Layer 5 of a small transformer language model trained on English Wikipedia (9 layers, counted from 0, width 128). Numbers have three digits each and are written without spaces.
A neuron's activation on a vector x is GELU(weights . x), where the dot is the dot product.

Input weights of the MLP neurons that the questions are about. A number n stands for (n - 500) times 0.0014.
n39: 586579395354473522294540715658414445674326621469765377450708424384605344350445562420515559565548339567405660445485443614549524181344660450435488493643378720551430444386460697277366386417393568547573640405585684491527520708348660614780467497498612580562360281596358587598419354635505507374786532743676364358344659199477533625561314600445684699484630340478309497411747367588259574281659
n67: 341341531520754628636370334504459465296561600568478527616550839514487544426631235743220637833363402454711400382409581243146519224411241246473512567535478303706571430554433476482356397504500501411651416502653746481461538222601424597663520658203757529688352478748670494375495307672603407642215478587656557550351676500501585636547474432624451382478744485317528380320557496517503579607466
n119: 527229637567397473449485405516448357548374428463412361320280626462560516500552364543629390386622288474455456539655740366534465342328335545398550334583104670516562378333893340294652490561613605686772842309698526471514493388605376529691431456614441349902204485238213741397459450357393515461447446642427583600343299885708597505623695556489420462842391313287676542567772492302688471729512
n195: 499524534360289224513285257427471670591633613618271361419436487508505314372539522377593567713400568789528352518686670471034385197771520612546448440580520607428514622490597547766665298617633407491340281634618588398748475309330498484673708543424593504665444562506367606593528383955607443418387489388333505578277822407375558558436620363508112616329432358483633429519441533457464327319755
n238: 639369221754491603370332509312699513250611644658711543246463512439443271647319624407600384716471501548659691374558433348557592239458375555651616264565607409455779317653590412314716324385546695482716313585661480411626561386084443451575309741470333560603590383403593822581310582401548256663284793549367690711431310736549711563586698368524384407438398313551483319302323517354808374677582
n241: 409423319584393573630267409502309469356404497529452461396263656619649402503649491370593480503502217616555346540512500492506616381316417631475501709469534326579588188324393546472486604359713540500557441877464599582565475416339396639584667430483626542455449596485567426341463391540347519614499452498475440548196374817807421530426586539513502686786457686394516565561545612593268241545693
n312: 450541702527448330511431359655236559733621458321529567488455316403815410665511543660469520480363620454495404550365695347593656207522644397533705725418723379480693540420299676393372619481617588412553383482499273194450663776493567549792356421558716313388534306559457415404461299444343498723471485454294397407190690484567546493595545609616415694467433317519607455502323616479640829554213
n349: 390392319343312235578583531544470232334693543644684701826605572363402720540573545518566376203588372408789793591577330778539525393488750400656478382629705558560454420291520479645324381238465591480626366474440417526644451646469518800514509580453381436499508591686526547487665573455355541522199197643350227533668469579296342427222525621522478372513303246664484575291543508407709475605616
n402: 363341393510380436345316489537592408332268556741656845474421578358665454365868457635236600367501390415541502370394499528665683438430443398736379443764526465485450527539597326201658362312469573621557417344510563273314556518500204499458395611635394464587514796754345605391515194557769366429586423575499585518660447548668541910266790281446591314444693612644492460431568571691360556449514
n404: 666704540718736631573479678552527804452542610656504631655389253507455157254434491287649355522352513190340600519687479560433437475190726448519782456553761716919380493562630442408649395471566581359475509624792317536374593241538492389412314204337614425676555502405335699405365649337650478393479455604439508291414614455568544421393490568600792595723441418452302452355291608415619554380294
n414: 501452381319508705753649377353578360600393457521736584401401250268489699653575179639576705778342410320245553695381322505521535426356697547360596273457448822481604254446528323617392381562537836546468396471517541520619332706490391659268225496640729472472455812824449562542479301559319725718539401568669345421325323573587351819250562517623551310536236551576349531115539712469450313633492
n511: 464369431463324494200514568672593456492387481644393488469596572514605555797273643508335433533484377684459476416460522155518604427434530744264558506337140365678684292473625433494516616607812539538676109458478553528481497604493440589379669432527642414593473433427601693513380643581542475455743656610569779344485429526347436514544537669246560539471483104461755303633562413342435600750498

Each question shows a token from some text and the vector x that enters the MLP there. A number n stands for (n - 500) times 0.011.

"le": 541547415451366710368587656383552588391733549494486374477424471258445675532419440445561482352686659687349448488567602483398498618543518388594522558514457444499534619582550406675479423607391498573510462537642520514357401693340390477486734692431435524442721430279251542442582431561510578456486450226649613476649411591502605575482418276411616270469428522487427641466559431397582518439562
Which of these neurons fires most? n238

"b": 363588448399433348451451485606519462388643578408601477454599570326383659684587641473371601459583505483342345538568576422554331578622247344439497520378602456638346632536457514512515522505375828524487635482508508541257466478513535454495543533456643611592575473537395458480424433321617578568674422346411432357531599674603508387585321299399740338523506675472532615456751476478545568479462
The two highest activations, in order: n402, n67

"|": 449498458343469412368454520588543594517604444352447347630495523418497467572466604508480634384544409444531470475566624391482393553468413484546590573384544470594412667783370650568554564461411681519431436538611431542427390669372577569518838434565581494386548468322443574368433533441557465623467470462605512524438583677511511450508446274530667217384431688437542585540656575454287366473462
Which of these neurons fires most? n241

"s": 455576347192505570483632439490452576435680545454642342508447627230365528594384501503464621414528625469434512574772362541576377477533587373617554503364425557545378574624432480557596444427392462569510547561614601568359440720412557536397760408518421307672515252527329553665479447494511371471504519440610642429504526701518528489413447344540496403479380756519325683521429571543473455629447
Which of these neurons fires most? n414

" Mar": 425543414359432615504536582522492357474492420391499130626384672266472543500498580512325414363508589518394355500543553455535390577436549411519525505469568404521418541689352503592521530549438660541477548614509521637341264681382529573666699672656561474546618614365506536424400482546537333581482457573651450469720343486510469332617402438591684411403304731538445635466598674440375405459601
The three highest activations, in order: n241, n414, n349

".": 462521414406497362387490488474532544489627486338525335574532559407463465577430595599507525431568457414521486457471630397511367577425470458585642561372528467580404563692390654510501511496486716524410443530616450606360387664369497619558867502581638451406490454324469643399438458442592506646465417417580490469524525681537453465518570243561690216370441709452494586545546613447342429548435
The two highest activations, in order: n241, n312

"ot": 510271477416497584272495399605635541407612470369487352668489435360301557507509694579515578510509497460405329549400717522495317559653278392513697649632589574563536559576354512562554493546418625574524309509515431457416455568329398535577540600368564562534578557284407424544498686514497571352499483409448396329514608630423537359471533240557693629496425566473507667345699544727610479533397
The three highest activations, in order: n195, n312, n404

" |": 343348362392566553414501539627577539419548417416429445619613478403445515609375527394394740472486455550336408477573597364454316571462335369466525603385545468491338605688439624533492491463489724556479566621603463517330305582447472356531899534460548458479620421452451546457478631707496551415535530475532407535549728618506509546494341503439607382416374734505451583570569592499500388463417
The three highest activations, in order: n67, n195, n511

" Ni": 540615404423437336496654573448554491507566431482367124470410615283338566640427637545582529444474671480503320562489441480453310458550577562490580659491498536551336628568228506455615514501384541531515488588489573507281466652310355597540613485654368528562652480365413578383500418636539476585543597561517583464639454603580462243494396304440677370479442647687566667598518734456500428405516
Which of these neurons fires most? n195

"u": 457476254430486684583513671551549471508533635381552354522407623268573552558564595640387512443608597586224504483387603354471339586650301402418658515596443445387510715689381494444516513598494600589418516405478393556465504616468538466428523536487410557423469574334339698453506601514646459556615418323608643405607327697443552382593380284249576429495407557722480585510572591423546415649365
Which neuron fires most, and how strongly? n511, at about 2.1

"mo": 409551459357464524503683514366742658473644508482500244564532428320355504479421699571570517574586718622624504425433616574354486530571452458461556543539600266583323647736458496447475519512288479416594608698427513449385521563384330571506653392433323429527669443469266436583428536508577593497562451319612513437568499480498645389620492245414612153586322599603594541485548458581556420527513
Which of these neurons fires most? n238

"mi": 460583398690355456464350490591491610431567514429601494381459532354433555616532433420496592491534564412426275556551442456659359480617542408431575605512628456522573587674364630572620364408393660480481532543495567597322476553245559650480521580558501325608532394407494406477376660579514470400635610434327663453511533558511430408664462262564715289572328739546472709576660411631218327487520
Which of these neurons fires most? n241

"er": 397523408419411484573529474564676469457590592474531221569607612175561638422461675565446533375405704510316447406553643460458415394477483271577482522377549346610449696654281532478359482366605675560493665701552582509380508666525469497483587568376567491440512563404385515582542490482561359553453455407514513501569412797452534444527191483434731450434424782506456520502634532386538449565487
Which neuron fires most, and how strongly? n67, at about 1.8

"h": 433554289268431549452497445536602604400536410391368481580427651268478486532409575393477551515590483619399452550558462539452247677640461347515480667360632511557470647727533559387519562403466680441521450463365551459467507755430268536488598663469433367787518541264489405489365474628534532425533520559521397474751455694589494426663573411406689288363354555621497567361496565597562483542495
The three highest activations, in order: n402, n349, n238

"G": 502440496345352573456669712543448481313655515358515344639499735438567439502423468389379527416729595606444403507617594569453308602525538518509667545254521527647493519601441566550478576426363639750622493594608400511277326639399485526518692535499375550435515452289509438534296457647520387502581405465441490468676517615489462292485463293623464551312296666559480461527636515443405506503552
Which of these neurons fires most? n349

"ve": 528440382371411563353412537456535506434494631397493522485509514329297591634510588493462526540614619467465362429491687488415354576506384419512621389403424543661475549663363614562614487467277663639464515474438371566558287550623550537512670775551540577390642559261527706441448516421588484351600463350409626406685548620420616498585436207582550387517461465573551582405702601532370459411359
Which of these neurons fires most? n238

"hi": 341677357416562431446609385708573581567641639401487403519607577273356577539607634500423581346470523586362494503513587533475239362521409527501611565460620414606419730653416532466626589429366736417324417588484468651275627653343394608376476607404527381508403394568549537477446702570562467458390498505576495396544408581552421400641453318368765416446421642708459578435622426514508413513424
The two highest activations, in order: n349, n404

" Co": 367600381438291550474500532528519563447598411351585462597458527306589531570500664529366593488487496543412376550538595568650391624453567460432508536485493415610229689671282700561479530450439640429449517639521597420230266549475584601471691417512473430469585523334371574391480542644573332532456554563576640502572468606502512298458309527517763372332431765500599592457585596442361447454501
The two highest activations, in order: n241, n39

" in": 461501450407460361377512513474529539486558484368482362568548547364493472572448586569493518435520459381517529466485642431514363551442503438554644586416528505572354547680409661562590556488459700549415439511613388596334385634374541582572865515593629482418507474336492628404417476428621478619472423417560478506515514697538470466516523196554666226403432725475468606505590617461403424523375
The three highest activations, in order: n241, n312, n402

"or": 594587529531389641474407412592501585334658523354461450513489634266440526509409555401438441378494518518428435476662523489514311563699492444471677608493447582391614556729477431645409604398405609635529484554544480522327336528366409600423810604445539556526484607374411469508631556553519396440498462439539447275468493551467540363559384344535639539314254709456624562416675804507481498530403
Which neuron fires most, and how strongly? n195, at about 1.4

" to": 514430415456383400279615495548493593549554531326391367607532497355517578562368579457601572578514629414539404412466563496425414518538437465612646647415589461551345543568354687518634562429587604557429413487529380655400367583401513641471870587466563507610553548237504558442465585426635400552406474497509527471495538645487538391501471311438615323491308675610532663484593553417398363416400
Which neuron fires most, and how strongly? n195, at about 1.7